Layer 3 of a small transformer language model trained on English Wikipedia (11 layers, counted from 0, width 128). Numbers have three digits each and are written without spaces.
Take only the direct path to the model's output, skipping the later layers: a vector added to the residual stream pushes a token's score in proportion to its dot product with that token's output vector.

Output vectors of the tokens that the questions are about. A number n stands for (n - 500) times 0.0027.
"ov": 443436517450376346334647592709333473383560519433492557601592491507225605403922662644297348484496331709500710695694573673387520610621367359550255512443633651580486585739318457439542620359587255498794495790535484403390462423369396540313350356435437616525683477312697626528515504259752439451482568614414557551455234525350505521527515512475559478731437582344520451500387312463594554464325
"ib": 435552287354227314411195645553366838505575561326587389333473582485677734633585760571510610448631542600472729490390549393398435245341737482454226481390351632376577554482666675614336698537605441413424470557543504707455402383595597478422344448468441682516599581450339681379395566340693454475475536439620549397382481455659557446454530514269414629535426610842464501409621699340497293637473
".": 665554530632480678546305372397574343478451503396281533625522340596521578588536366595595469481354481775404437478489521560416533307534520646622668501395578417515393597570567546546626446484630544384533668269555529475508372456573525478485597675519454749407579403555563412448392325468446344610576414466286520474473521349595477586474440593614517463376592315505629492482424547528251423584626
"ational": 457244253390501391462446493332380818474430589606829584479456639572585681644283658396409436487783438650404651309651193493312677630587753554457452495324331655439619436536407431414481545440506417544430563614699344794482586199639418329448219191501642627613598424414281641463482359458427337590552627711512414730571442406408484582790603518345658671645416448326493592552528546613240659378313
"pp": 440404428521401348423381374365267735402601421443620303662484621651522698558722665411661669524554708390550475363629173355495540464586364567349550515654238567120631522862541622415624750630528421606581391770616340547393647511488321536503453685448578373361779292559519507409329392232440677311493657407473402658524469628529440540674514573482481484654561646385615288425626329216378452403521
"ar": 399432425430636411569457551665617473313514642346432517391530383324504750654417499299570513713497273510344426643452615606461536513459602384518454498532681706599416334751701515629466464354631473477644533616421504586388362588513395457555473533547573384571681652426323658355344427479431370394484553532401335400445739284733622492403471532528500656572373555495337474228397500709492504470709
"ens": 553562481455542602375433712455304257622617431353243440484552691338678811591465551545498330462583719638583568578695561412448234731401597420481126498714394448406514750679601337568450381661521381606742380409534443550411332398599647241464440390359479371562657398150556406571313700475398498563595517549610459287508511506482278536516699549354596495528508423613812404502523498581633405477491
"own": 347492290605777617629408473655278621499630595416640577327456298481565463545515703617406423635595464529740286612685301375547530645622272155378253511639326568662588587342401187647515647606519596392682507422322480642429545309330320498579203476532574809525354508493419645503312824394643390344595450404622478536418633975354592458645568601414786382571310379340581610591274211599417562350570
" Aug": 643491218878469310341364221478126456307362511337804264557454529587557593464592707409466364591426550758515457361488380699471557733457541418279532515641322375426539624588632617542388619382226488507761550613436476646172453430356604392523548254526532556480420578588292607556410644414616638301533749644602581310529381586283603764573586504617485452725476697621535314552559529317590592443391
"ative": 504269404527524462486571403426241731481635469576580528410490514637821936569172415580340277533613325547451654429700301397390624614377621566415435518491504575365591524504467455368443716433462398507595579483454364443584649273678596357689282233651709462732518545528266652234481464378491271588750655693718463356623511571504376566665634362529458694747411393421342321533384511668281460507375
" =": 289630371576504483368484515614376552576632569571751526528382674817606813562360333589471547612641404575407593317492483464584688467318360488370692491628254365614453450698447521350503658268502467516478450554724352510330396454380147476472365531425608384695601453460460332540684496584389454231589353643612489470552298669549296560683559256504703746465485472390685439704627552259529233584424
"z": 543631514541670796410319297563312540487486538551438394397579819349536747461664556381516438564504446340617555478618601345383452312657500209539449502423352679388433635462359347546578679615371421399529481522557414601471557336508639662474594717364767413513448469424530640611609632454428595552412607538604683572572477475776399305487306631375541376450368529360631504607323273379351527295524
"out": 347491616456349513380549527371505327518476496435462530443453313544580703391451359635551580676542624524782454488744645536468553707492289330542402503621108409582652295833566546517446302329530334314532737612463346536387635515459365586455314330509612552370452738417524706492368741350596393311435892467369462623560447491244448427642564651431774452512416461286496519737430482715428668681346
"vi": 481460537388502436387389456473512600505441415394720412559457753362543754866449841498385321546609398475589750417702408606562379520172235133421663509670439566361633489475394129486675699589390422425453498581291611544493605506300814674299313612410388532533549525333485580360471518373752502446389455440744446493714423644767335366728465348406470735599556548483451214571572471220509479784598
" his": 405567482690397531576485405630612474495404554655412427553513440562686321506324560525657420385567462571586428479553312453510688588301327434562564518506422543429690535621453451676238830405328379489614912571505383389273415325495663549476539292701638348345374502520346642408475499525557452449518468456540388556416518532365481682766569506445743638524423594616294467385516482195528739699221
"ment": 552461515634502544463315507288455963398474624294497466578456466179570558493498697506218576617575734432498749492705429363726167502226252689482392494550401564465564612677404502655398663316318341667443487576926385356583338434293446619585148554513673621546617538178110856388507333498517416521610796725692514539666714621447456658675702333411416327530406447315788538345320519416263373581485
"W": 593494383398398506549481305462539703643440433516770567458406557368443452385669499581420380310474511601530499370398374627679679459727398354314548512692393379592602411660561403386562564221458474441428409436584477425455574584481502482462475384609548724570460693283581515669409643393462477502520720572457507709467529395703622562390398409585674544541518467427557545483589365364466475460323
"ild": 369571293585697261609322420417466498311523183447513642550503596299511322387709676474378708574456430545463522319610328681676835553575499594374116520491254377391690451727475567667295482480508487437699693669641237745318338471588332625526458463710893429366683631280528577536371553496656429486696360696481565373496645433492493345621338415416488616551409503493604576458323313553590516506521
"ong": 252586408603532263233265760457401637416730503308493463607538507447495620414599529470788437304383395493674764562572561468343487406440589475268384492628384559339687338709493427427310618744611441413675702546452445352383608401542642541500646438579590503484403601301529553567401659538397517484533548337705409660589543623202345473546291591613575544599633333560454474673368516654525273338547
" un": 513407539612546626355507523554473545465396504504478464344488372602499531454466361502555541563370812489513508499598542519565475554471451595625528519493332541485625717397502466440477586438352294456547568469605592602524474384341493434555474488495561411502352234594571453584405464468534588421529394531486572592680520563453476624682629269252538549468499496641414432324423641599477579547409

Output weights of attention head 0. The head adds the sum of these rows, row i times number i of z. A number n stands for (n - 500) times 0.0023.
o0: 527447532494557461586461493359217363575244605623469442633396494582421219462777656561453659440405522514446488638386493470547620567393471495435487751454477193458382569438391408701558587498559668550401518574351627467651366580547478557468519330599385421361263400577604662814398625681534315190623519559527526604455652300556599442482666580514635293516520682368301594572412582653503464339500
o1: 504425541386470429428581636768565441432545536508423469445362499636409616451609508323674678597581343498324321516489776364501239575399675571323510598559700460570684446571271645480468441557363522417595371647328341615642401506510336642546439741413532383568446543501617368660493466388471256490394409781555359703423542683343441448273514538583629589456487519432617353559613251567448515384603
o2: 591483598212421606544469486550387657478547508675341756562503511449510390568444483420207411418462540641384564660231583475526503682708556330616421350729217538470567369441438707483314459394376633686502425461446534672483436640442469592448380296652607458437351674384195678558486457647637594640558675427572419605446435293520580531426546594648516519360393551358550554403482395426756543555416
o3: 628612452206594500513423554335430494700456563733459448535444544629577463705440540432717656488672357584616632493385785580502423532477305433514642462520675465590373401540405368343606516777459165359318457479537467563401590412521385495537274571475575393399580583537540645498597432595649678429300568377399505393435554528575528311611586417388520299647262578517492556456385481677507427514356
o4: 497712495502693588471368540568359493495567389327529672636604586303526406440500641423395354509283368562481234609348502796462666471393481359456580408376368325551491606426576417525544480396565590559326685492385313416620604515419355287795432552477736458544548435509399585639408637351327577484545962567613767499530498587325589534472634524454387548370389531526512477353569228402549604723611
o5: 528556572687461221459592473510385418510699368589512408598603371417510442675362454474461549445455465465434332340524528461493559457296452686514466535383573551561495630509445736410550469593489392436685532362310448628380596375575570696474490587539532779412339673681628453661500486545423577550579719513599357521624659526431660451551296609266580457539392796375386529476282460459206291456473
o6: 428710339574587509605499332693445573213310423407556308564482449578322371365650517617662688535559458350476673394387459681500737528478434411515597510491640505650351534518722689654524357567504467511595485472513649372401557393435433330419476629530450773386595280448485435504431580418499415362378708510535445323580698432409456335326564541842306409448547499573476402437750416433506596735513
o7: 320373574464384652444559524398557653586480306415454476375386407377504462478530599544419440443446601299408499479502463553436498472648782581541598499441720522607426527582483615593568575495479544150745500764525437475250541573322344598521567567398628432457434595403642634396522646326696427688508573473484590516595504669223415438501425675346371401234550620675485398468595579491377671557341
o8: 549406704572337515296579737523621576367389565392361604509575503582551360569374557463420449339533580552530623405373462542619460467527377534393475326463334610455522547700571474410424631655560511514488478435577508317442602569552563497584447417300447386408639376377637582586441469286581524492557561402456659465593903701686169540411587405672436607640386615314424531481359443501387427771422
o9: 385583453398449390499341622480390385453632630261451557434661371631559674444659336424490634698439742282761620454637280776572514366769461724572386650300650436508605555527518381144410638532510571427464728438460639593339684783655591257362430499656459310622453309387441229662318397453457402838467537518442449115290607609478351520605531562525256783572417534392597568492496580516489508475255
o10: 448348451477531525528514511647428594296548582343544640597292515483300331322466573429583537548563619524644629407418508757583528704510608558463825303758484591382405505443428533517502379386388641615536493372645675519667411565414583531419294617270423558586577458504420538630440611453346700545557421320475639587450503509252359664468576405499200326692374729689442406461542337547505292350580
o11: 441339450599349745574424277429563368648604462478307634453509508521483455422731537452566556630303456591585391632565380478625434433634629453798561551439257535381592657577154298466551300489510490443369317391356337404547426449605511465550400589336588695382609432195674628513435478564703589431494671471507518677594381449451581463577429597637531722488428542589853487466574419544524426432345
o12: 448491520613493548375305628370664486506411412593686658591694466420602558521495617649693471698613358493576675330310553621342570432349531387703482411628410562544370773499376490555566406527625660508303616648218495501382476281504412544633486667448223211483685298285393459456577635570569396666526482647409401487400598457351642523549599616631255575599290430310489352638406298571432530549480
o13: 277402479582613620545514545218655668537422352810387556680560437413444510765242479618612889343618462540482498364569725472417459355399411638521375419466560294563399700588541452418713547455492494694576414470502485553519516405450436471506344547546589276818417463379539452457293645253652559430464402482510553445398416572537615459420540483566585490657495553421287486528454409610373393515687
o14: 529364529676706406562579585618812640288403568634383484363607456424550623494429521645462555301580588584620576445422596397225578600282621667350416746568468233542696288573624484743560436457534439316473392506543428555461535457390366441405667504446598410476323634497414466404472547642525517680359547575261748505525390406504468342536388473440562560136602538553669485492588462500263418512531
o15: 560567393605414548457648648636602480660369395466582520430566371636519654474431411480599512487502839732430439667365655617289540334419468302454689296653484485345361698426283410648533621560458500349414448492497542476273530642148422369534620465739523530738504512624314248582358497523553350678495469413534458563792519506671576509599393406496551636541518410420432332290561619429503270604403
o16: 322397536300466431550404388585496581555533817592539593537618516591593441592274440707414666417383423566285442641674514543446564769489596652585417542374495381564476367445506259435426537614723728523546425532495432442471436716538403569398516445508389547503524492333584344471409435591535229404602697503442735442676476685283573437517573609475543415480796466408497552197524406390288537288586
o17: 534319470529625626447498451580530487503399382529460485473829553399381297453354501280455626383670782660586508564456743590450400363283449743544468814432673434597536566458533366561512336461572524395292583515586521604724582524466575624337440324590476453393415476443515489591538395255389664456544361509487481450377207559476503412560532619733642396495380599620415641651581538558361306548405
o18: 260428500585436712206678540443609681525948501377610527612371626502644640328455590477470719337388541479528514491477356710420344285725710510701461690410452519605597379345377559327720343564621390392559658540661247536406412446630522431422560467425355591436394195574516401483456278344534619295472366359506657445467760408514379603514568429685404567525453796491396665285208482648689466749420
o19: 702478702594538645444537541609655499683497379481514334474501516379544572601599249381501321333416476470499624545607528378507557364864600602477477641621463710425244510508697265651423522462649424432574575356434450611422362463484450482363485501473418512686469487511630324626688555444482304415583364516529482482486381492477306478378473601534530523334363335479583453516483558518562756448532
o20: 352399608493482377346521441451668483815384447255388455334401368302494502533523538467580180343532597547464729541389578642606648502722677401566495268394571441438292496629831515365718437502294267505428445437558575474424424614353344423453534548256664582396517470497465462649538552492683532281536525561551777430591396639540608323672441482510567494534721325626389479582473702543552604530731
o21: 540400367694582730517684255493559785590341414593440542503585484606449447540326382587476449533275523400700425665483297579491503507558461508372537352354591533403536322771323543661590316367646434480366596447421613513537578550749623661480363211456488682292513386270460391500671465744540513494457545582701396627347602404471254518362438360395646622496356601569448494528737497471436511560596
o22: 393579540500450522535486540478500444574545396632350529571533669266570726658670610596623475398513528495432487364355472442462571510403558580159507859317563558361476451503444622771397513367543629673469359454621239434457520405300588537455471593554340550385539499752378468506309567672493537546266616531661559501411539377496449534564515432687582474418357450741373544438553431614614246320427
o23: 484569462600599563616620588341379402515549490308358631445460495444469330440307462550599501723371368539501448310635474503162694434538466392346681427525520546591392427607663419587359806322597692615543649729561468389484575467767467500499407494706547551336691438625498435720635532357546479415521418384654473523484292498277563398377412447525578432372643670382202528316601286542570602568670
o24: 498539437396504676386551461486592537594430542523348505523611712391560495524497400293333446556500261593658334681584504515580493333286747517418371363719526456498535509524604280748447666596533632662341657442425642392494514528608503412605584370542597493499656307370459409504354554336561639361506338842395636757361493423339665481405665411425412584303239506448488503380606584665551558361518
o25: 567477304590324845415586598498568400665348419507556335383205467337419394458413646393248571669783401598561372468583562711742488359373432515476710448573435626631717711490488615533431691499402385668704505592555462576684340630565607311334634441381577406464426585531503412514272294567568400391554613484496439395546492587479532527510498268639499539570445428514552482618358560444354411408425
o26: 720394436590529506362232319497452544622490507600579525275577549486365474453279552647779617432674407570543235586539544439493491668580464743653495542606507740540294466493454485464201610478546431586545563450619502429388528593566484549398439520453513516652388519462467569560532555370398315376374481413681402611261342429583654616499663473254485610551505503544739465423487476612448418379449
o27: 467639609532586340629520412607483700492541657539318447388494398747335329298482606345324597511443506730537530472462536722497464629570247587560396473619451446480455424394205428465530428592654478554363679696521498440604360472530517666624402535531638698569642270484698653521450334645466456399408421471434323476508391472308369154528597339751640583721624468515435422593440255423424679578534
o28: 444704353207470340429538439588737488233338730631451524573317490356523591228638568469434370584631425429514421494452645509405529465408574317411659785523466547495542669482560376428625763505529481656411648465422511473514423413569456583461567481378493540471526329459449573608441652452726570638547440558427492510605568371606117344494479541585514468741700436466403241439268386780451661689494
o29: 632317415669372663469459492647477437493608568380448421456354676611555418675473699517441621400393541428493464518622509564497573403368527405400630501544503393464436464366506407865428271456565724410300574712495415442300486594605599459320442407498336688384619486578497438545509537573303725479410508563517132668644615604577498561391857417300432442367628501539454362644470581675453486424463
o30: 483490516586444561560427428501403414510559518576487611420489520536469433388698404589544641499254556579384597426564685567614344387425330596457264463521569657452513529279673400447497415348496527524487544591380773559565503369537524718331694331453393420442364444344364505592502324510587481643613392480507598694597360520571408521468539273650542533405654458500742470495495453571438664443628
o31: 304378617411601563457617560652535449494491557545517637517635496607609362457393483503551417605465536394412397441391673466419635434269543481531572600540662263619598261396497438513433531584172419557500457333503738488498523636642630412738496252524425624627529431346440783678498383387405455431486645424406441449650684460558390515377623385617395478619211572567829442284695571522525379444446
o32: 686600340463395549503379807545729472534187619618488502389280620527557498469365335501556430405606404571446665483291417481438515479349617431465568654594331626620614470553630564490499425527361507359537589376673400612652279438444532631615394363521326509639561198523399492396573391434485314648500597427608411707420456227322591303425557670665727529304577658538746063489762629666364478738502
o33: 614373550478553492368286569405449368424475477343533917487580360449677472592646621275630400547488695483271514596392551332346707436517433671540516632469455703514636244495256524585615605457379518493502372471538543630503595580472179433719782325578257584560602326428562398585365544581777478357597534464596415552397464406445403647349522634627408526489502708552226606380502488526434381576548
o34: 340283370371396584445374555433413619530380438480432385631359499532264375553483561319345386563296544575506640561465414525433372269609618489678513540521696480767527480554510592642380695540419740668492420576480483359611426416414346360615591460678659649601577322625670263485541556467370568725568175541500507491465565686518536476552474554336489444510418575402494579419387586622604595330815
o35: 642724609644358630553566483429531355400511544409568720445527623474625340765533590561458428457494632517403417605751435572243417569406417518391546515447452353558489495484466599438503470424373496528246372465418685306331281401810500684497447459420507520567383471429548654761643558553422284435486545566453572317694456606588512304629387363462445513549503425694420539374456447526705551512412
o36: 421288509515390388435519556737429442657766358655586581625495616278481412493504388292712524464542553507691602482438515355480458295728465478549234554760447499751562462515483576703447638447536496612373271646557544305654456577377747555465369476486661730503676422430390356467672419652685454543349493377387373409450619518553395480437552245525382468326719551386365470313751358767432584505233
o37: 484649204585615477428608561435222670377285457468490480069606507479471555433381539373394466534498624258629690533431644596600506467629638486482513514554420442563533699722679679332510614567247439271293606562441447502330355512438537358480338744587681461500312430455453682504399572524443491711556415680548583432540456509678489435539655411564570239403364537537745373562523677545460477442572
o38: 378711295246575425471628411809708382505468561284468510543299495551620515548393443493520642384505388297554503506624267750490290483773523376450434330624376391553480492533596367553305535460530408482667657396608663395452485636443597605691464725596786339462348429336609490764559377522410460645482535648283609384521244652591394346497544642457466641485412644300539604401533390574549483444609
o39: 405514378425583543290507503361686504630378514422395533300652444457510438341627388359391562443772509617523503503583623514337425645441413399461632693706660529604603468536349548480493586659527470434378614425481550667566544587714387623801550661539583336532231555537573340399583607278633444454433475406630555502397810374574375567373565596428246251525743395526606324414317295462457357553555
o40: 244440553152383408624694366394548491611598592632689521538451332460375406532489639641445606584795602667527610636578469127261530463733557474528303742496332509586706346518543551341494526485651529392263264319510683685415363452524520399631508546572380224545444412403694684286528464486584554334660514593648451480388321589526527567480497524430312560576236325603498453526625601634379486608605
o41: 188607748562354473367352567583261478365263403361256519365448688411201602540352629575574306462667451536508430432672402440539815524459403712792617407518446530349454495551546574614465546565559551436360631319498340459226504435549637467664586593517515568670412487543455420603517575777344201437511498465441611500398606598386518410463519475654560589608333702432685564442566525562536659453522
o42: 585412681551449409475449394259450569423631548462542647466616893514239511555546618656514511412543490277406508613581425554644362691340746447356495546481492502506672454569611514464311456444461427376430493450305494596646632422215389550462451417639435694486457371572390610580551563410635296564332407431585380466504663550506622512515462559314403609653444346388568580523567376335567662530671
o43: 543518792554569632468682338482366450356448476456226383371325566408622610536328558670657510371419527312501354552663639312531851409396323250711626801727359398665523411375563587461377796605564497366418607440364599635501209650322341318412554508405531393518375323375533335497693543468439581420574337434416602370673365473388533667375607479708425584660701550558569506844641323674456398546581
o44: 376487270618411432465474556479379437649488448573320580588523497722709532643423344503492734565388526507537494213637540534586521517493379627526584565440516541564423683658427431628408594637515438661295632504504474467506332454507536525585317616553467358520428475489628459561613359404546502418484335449348901443721261373401638517476658507411597389444308527563535482388497357681374443548507
o45: 528413440449491517613331287454438369580420462342487532534420457583607453644533511361464722616476506615510445601491671372413502394456649432495569561445515570527642691498614507615400360383793472507754567524233526450428523846406731507821415691546332534596345470563376435602450370573498353531496368488560375464551512453556378323666573400548675369495391328499652317649353607524161325682514
o46: 290453451538542384766526420518486704551520388523626635694719651361544588546442631439552500480507532278366481446451466477723428678474550699607508594508347305529609502464727482496410448546411621434502485427505325495477498551474500428375443315536624378601283303526612331598620458472510420409570456355406508731676478514486523444539465331376472583424581551421644434494378440405653410618586
o47: 571686576496709389407404545516460527419579574509414503543488511495638379673431411465643670471667246461500433414642264526710526519381320377383236488451636582394479569489345649378540617574449765254622678377356724635329792368318471747386490540436464446605454448479578599501386560470553582797384399466677621490695525487483355429361369479530411446456584336659429410492387593593505290614522
o48: 579503567348416636381495639628448546507380641227606648531456607504600546266383753638637408508487445484601679453407338662447577349672536375470455546351492439410453527424623428495726579536432597443497673535742233341512389415582556673483537536621537412380616592556371302234463673501279466503649224532514477470317344511600545500628362667344503461574457458443656582435410541518433536727376
o49: 538659509404438550637764597544618550673709498511371363211403421340381494450546509499641554518600605615421432429434556726243224615486448484613514547598545397626458323529376566544575571474496540367493379807582294400573694559551373433469575323510376505683448457369479552446327546624561448491580388583632632432317504492479614466623426541440536474439591407384435547417352468361530638441614
o50: 550703590314535515561563506364612438540624521752691676497532612293377721491489617460243524369454628299471567596466572577550580522482492256420591508473570393337446386447534588621629558488429445433544500511365554500598296444646634562695483371357508649402506619745584349566383653334450425710544502609555540530259688407420447592482504415369455533436433407411455473581403338362451430380546
o51: 778550420592667566464478328453571521617458343610577360292495571471467400509606681477567527698553448589418563509608455676416367445534588658472535389279396320454406427550389661470488580492577554317450522437461569461567407192506373737390502357374467123541488521773463471648471510579393341573468654506376500524390481448355544751713778435780409642322809588315575322639260618583681300407462
o52: 504633407573598658522356674534518536504615349652667427541170353571310381576650528321493343771528571184462641476500477360336475586516543520633536412504538518490570477496522498552346401492566697540549492319360275509608608643710363299673588538516381553308512553359893480554593300741440566328560801528537549474502430554652438616362352460346295414436468183535590659287274529626388580514739
o53: 377431490719457507498425407343663502454664581518710480272333583837716456505487593493310380592466390411413459470507480429594527299632494285529480677718189651346526541478695491499627503449445399383357596527376625580292443457715445554410547618496399479345466570485481661752676731441436470374731536549336432523470416459594573444422594740588430383504394473285400530353550557791480542292558
o54: 439423573561393458258523488375565525397336503553533411472327564495346584605317440774559665485503589509567422664209463580551505486466324448422576439431492381508345561367563651533291611444667520620354878542573366722789338529492676638376618380592541394503322517446389496504597429407642599478602448484489465626669450496703429503605382570532532555477450382556316675511494557536522635249321
o55: 508473527522366487747641762524572630540497519245467465389699496499403541540557255606453561436467357791600461313622566601411374442688515538407550527661671400356636466728464447575384425593424623594346601496671341636494384536688444490403487921516458575481280498494505305402503559513488469429479484464453552519510460569440357269229711460788563348508450433373508603302414434361350596397624
o56: 652603321419629471290346256464445390323493360593606685622575538439754495558408315446415516693435598342472620520716510320638589290595494607787410151447650505367390399528481580322625541538732393628485721259439340326456445494630458673385363478730424448541396475557417450304494440406588464526474499572725545415463472573594483602349504628642543509640658810732632473491515416375363556321482
o57: 359611753263364489214373520489383438394595379733336662377517697686528430527424731370382247620572435515548668439578516594389582273616442419648528458496723439470690503522312643500408355329514402435433291337480580744622304406392663395455244569610319599512597471469624446414592535429262692596632769515419417544673578524533698401664501426550594687320521532518357578432512517268557596578609
o58: 515473663517390371680500516281477381532481548755647558550364389621450573286469398360370470594645704612310115623506478412495527427530568420631566489607474757576501610519410687412493527498535601591500564377465769482433373536544419365454554549677709606383615342336375465759423362608499233537507422477498624435403483614254705429644528571416516570343452464506629690617466496556372394287251
o59: 231447619595501449633548498356477620635395521487336562405662492786316420160479508201462820552520375326216536574378501587541563501434499514541526315379694746517530449414427564533615631462663447613403648325502428422686514605531359698468625486611481420590512495498593656621349455437556450500381503434594181443577439410612308362576539639418529447395635302240520480760771571559586518757245
o60: 428375466518538464548598498560601554364465427420301559803428394634462263514599512411417670388456641514546494251608230384494417545477522547579567566422356589654397386555309560298605657379390398475557591636584484587448358446678379370436551521793582808258385396530583448620423514400412430579532510377503541670828443505620596759434557592263466482365440399568537587661394652477573305571575
o61: 415479639448276702733554479480399977436545618511489506695319407411418511385511387575610507772566699572856623571545708526360502406291332372484486463741558450493557511531614368490511399339409264423648584239405408654342387463643405571504595396387424403476508496491651422616430340460593460623570348435384421554510605557383559530468420640458360545457668487290361439565655588472701554465328
o62: 608313629542494251512579402511701670445450504530456525528287414451651667461482460403499404423598282476480509521546434433408442462363637576431419493374560187574536468500500591580433495539467532446614673438555463418510504530546675586622446396759524703691444271564251638363609117514543388627470320347672640554553582572336503584376672589467541502521619529540510402506280631553563749548184
o63: 546580555535515598575427551420691520325611380488395541321542696331506353287791349500516565292418520424503572401557289456371467446282423541635329632496301560386562524585554338556440572558513472555340524460511631512514498645342539466394357536678398483772495515470473642480792533655711568739567535442650473272494348480682484351389372465542515495566432753491402568510547450572453506395615

Each question shows a token from some text and the vector z that the head gathered there. A number n stands for (n - 500) times 0.013.

"s": 543312840472585434369317507411429344500502513393609634299474304744496516531545609645417455712418409490272408315421217441353471554314344400421665420650562513519442738416684627536532239389500578
Which of these tokens does it push up most? " his"

"|---|---": 641316445313466474409477668582593537313436588501467653680493521811623591661400442566669632342540464586477502391584298628477612457409287403384477630492708388254429640576464488555597776598641513
Which of these tokens does it push up most? " his"

" ": 520278651467498352437528690544547654440573462324664615699498465648433387626563482633428697888583407459388750452461417275468405520541517392564703314476381528356411539411597648370404446513630723
Which of these tokens does it push down most? "ar"

" m": 577552490432535496431490286415420602746439500416203410470562288374645308556583556424422561574375727378400494166683258478616638665564479481620669539368432716619646521448454507431491341527501699
Which three tokens does it push up most, strongest first? "z", " Aug", "ib"

"ated": 626544616549597423367533667323481492585574547643300758534422559417542462674797388469592486370425735431487514566665399623424446497652545458493149545500636546120515868536386525654432409360501414
Which of these tokens does it push down most? "ong"

" in": 575597934530471505535546532307564566439481595441446527457459331611412643586568498708513484596670489593382546421438741362413413441596489425385424277538384434465705542452375447602526507656447463
Which of these tokens does it push up most? "out"

"ory": 721571360460493444444313636410519461503507392416716628571579324519367642514388729769742494336705537621474495401470549492531894470754478536524314623421561515396573532348623397532612334398482526
Which of these tokens does it push up most? " his"

"ric": 469625395519468689289585497645455560662661634633587571531355414323641383429430415346441351571557376607419533520653525565594434470590744480489625530472560631338553525419609677526438494257314549
Which of these tokens does it push down most? "W"

"il": 496350547563448635482387619653564300298567553399555633567359442433402602539539453543264621681634347245515605501615591451221433539399556320562586414508432602324568555637390661355618646565447577
Which of these tokens does it push up most? "ment"

" K": 512566423605433563438423501667520458440685499538532597459411405386385476695543520670447527524643453519646710611469563466634605382590576525412586100590390412667481497547359663760422444588519775
Which of these tokens does it push up most? " un"

" E": 556413513695402620293544570404398544570696550628267767539531672448477339634736463497477502401512588541477405611501374545608451326581613671473398374396421501268557681479390645661547443470523474
Which of these tokens does it push up most? " un"

"t": 668506576087594298528406555319736521566377312470485590469505572520505547523597480528587498606615559780451490515255187485489667500680168759427394532426603389375405677305695622401423260667413368
Which of these tokens does it push down most? "ild"

"|": 419650527351614475506517486598496520495296547554472460808440484561560662518502543453379596488385593695444496621519508572352608531522464489534418613588518560380444232635522539559435421601562588
Which of these tokens does it push down most? "vi"

";": 531506459464531449491574470311569586527600543449708532506473486620359505589577572677452531608488449443541541440381532433395458486522620498617556418534548568508403540498528426588475448371476387
Which of these tokens does it push up most? "own"

"en": 552521593510447600392520494302495658513641661498502494353420635482455295475659497427329520358631698436476538465616388319435590491409498286489302372496374620532525634464579706682490516363747554
Which two tokens does it push up most, strongest first? "ational", "ment"

" of": 486659588499670576618602460252635530605452505455550503584366428620666649547442429524442685563663424751438606554380421341495533421438391494557507561584552461507434344464490520254296404416317384
Which of these tokens does it push down most? " un"

" |": 465409586559558613453548584623530633527343525588423419521429387506449501472403439452277698471446535436426484555582565342448515528545593473476489522350492611327568441370476638574675810551536555
Which of these tokens does it push down most? "ar"

" was": 494472453534654523449440536547417483449494611699563400416314398569425395479390570539331574559499564521454523478477496488496571621359557629634505422455368603528301516461542560437473595520650486
Which of these tokens does it push up most? "ment"

" d": 362641639386557487573526409431754525480397348501378529391485550576462502467395600714536531500626573371469474647483555478551682494592466628336575368354360395325372613482541545599555410490733385
Which of these tokens does it push up most? " his"

"v": 506541542627446750360604491514234620799569465500255487609524181371703354558475536167444489576444586641448568578375345401567605510393561395320622565539570589502804487355529681694403470453422626
Which three tokens does it push up most, strongest first? "ib", "z", "ational"

"a": 508297637538511394551489372478372595633653354591391394671496650400559441338423449455512378527312486735579478557390177531765536501564391565426570500682446326651482515404612664578545514639470498
Which two tokens does it push up most, strongest first? "ib", "ov"

" new": 403685348605433373700490418522477260488579551538569529300519495397236641519542410639681441605550660337532448429661753745538525444618620573365669663537380354531436429752485451450598471563523417
Which of these tokens does it push down most? "ational"

"4": 443432318540488426621524530718499635481457326404505471841558611426463613454384457615653482511394499574487483532396718478500504508496535376358591654507336366380711507619537537438692593396462627
Which two tokens does it push up most, strongest first? "ov", "pp"

"os": 480344514548435363509486341471481675525564309424527575442588559544474481445604633561276499383510406603612694688426322448582718615706551395465271400582423346494436526544574673582529519560329767
Which of these tokens does it push down most? "ong"

"ober": 474652449514696337642648460635482300682656425631631494669589682303465722590457412448545429364473453535621529675519763706662567514598471638523473552620544578483476417720533619358402194518451416
Which of these tokens does it push up most? "ar"

"x": 380383344444675427402468565629303628650467333462392391653610340443669562589704574069422359514615623612418507381514472531610538419621558407308559639597534481644571531453611438464292507336360530
Which of these tokens does it push up most? "ens"

"ce": 473354681389536462538547397317579566348436403514449393239448581458411511481587583547462571468554628551677515685645222393398487543506401532457352369529444355571266516392461593589511538369607553
Which three tokens does it push up most, strongest first? "ment", " Aug", "W"

" a": 341761394450753493632611487583385333661528476629592499416622572503562656548422247533451523358527449627697448474582633635644740422365503744417477615497595491565452240821618736350435343451344311
Which of these tokens does it push down most? " his"

"S": 614588571417436421418408351176408594665622796404415598288419487510554524599428530407581514458504787341320478579591396351593573563495467317388373607413274514320722725520492603563609411261662720
Which of these tokens does it push up most? "ational"

" re": 594431463353713467527654560684580406510389540327523574518676493694471799571402609454432616492535479666546453615575699684578645424625464421536505637571681371768600498543474435440307500539468569
Which of these tokens does it push up most? "ild"

"0": 480460334433336641581607585482479578320589554454525627749535549516504545422581331448364618659489407468622493574368411421396388466543560450617531327597414462642494506521481474499527676569498547
Which two tokens does it push up most, strongest first? " un", "."

"ic": 585683505549546648622578495510420579637522445642459403341431413359528477464603412462572560474606346713336603655449241555788439400374289569313655248705546589781674326556341676665700359442142480
Which of these tokens does it push down most? " his"

"up": 506386371703370416494561440857443395469595520435543545417442651375516519408507715445346404415448415323493578402775740419608577434569702452423449514631286681345586489524368416475488492298279491
Which two tokens does it push up most, strongest first? " =", "ens"

"U": 300401376698480441530428480807497391676585413560453433581388478272350374352375434418534481441518244414394493468543524583713257501652412468383667612487463395405606341445472598416338448552341459
Which of these tokens does it push up most? "vi"

"\"": 512541516462664499296472425478377548437452602606545396382393432533520339543478647436369620559562580432499538433588505468488643636435509569707516485407410643529392574408500554414444465461683521
Which of these tokens does it push down most? "ov"

"c": 471334556549570584443554684537690470580595317477540435504427481494417719637454443530375606505615453522575569480354383342338538646455457301528664376447506589367421333523463536525442601607632608
Which of these tokens does it push down most? "z"

"==\n": 489450396451453658673501407711556475482435593544665530495358328630413582383352541625279515475320427605479481597504465511440458623496668513560616364458377580481328383526656501629610735510553486
Which of these tokens does it push up most? "pp"

"o": 437295554703444502516517525620475348502686537323389535630455727386389593471480477488454561604408274133417566484770642527477376514601551323484554564552452557253619482629529625266424498575384555
Which of these tokens does it push down most? "."

" |\n": 508532611449604420534583521517681624758363509585551464324566512463545436435682690664621588529576683706585469516511402422313766429646401661331576396435400840504494338438545547692306313407618471
Which three tokens does it push up most, strongest first? " Aug", ".", "ens"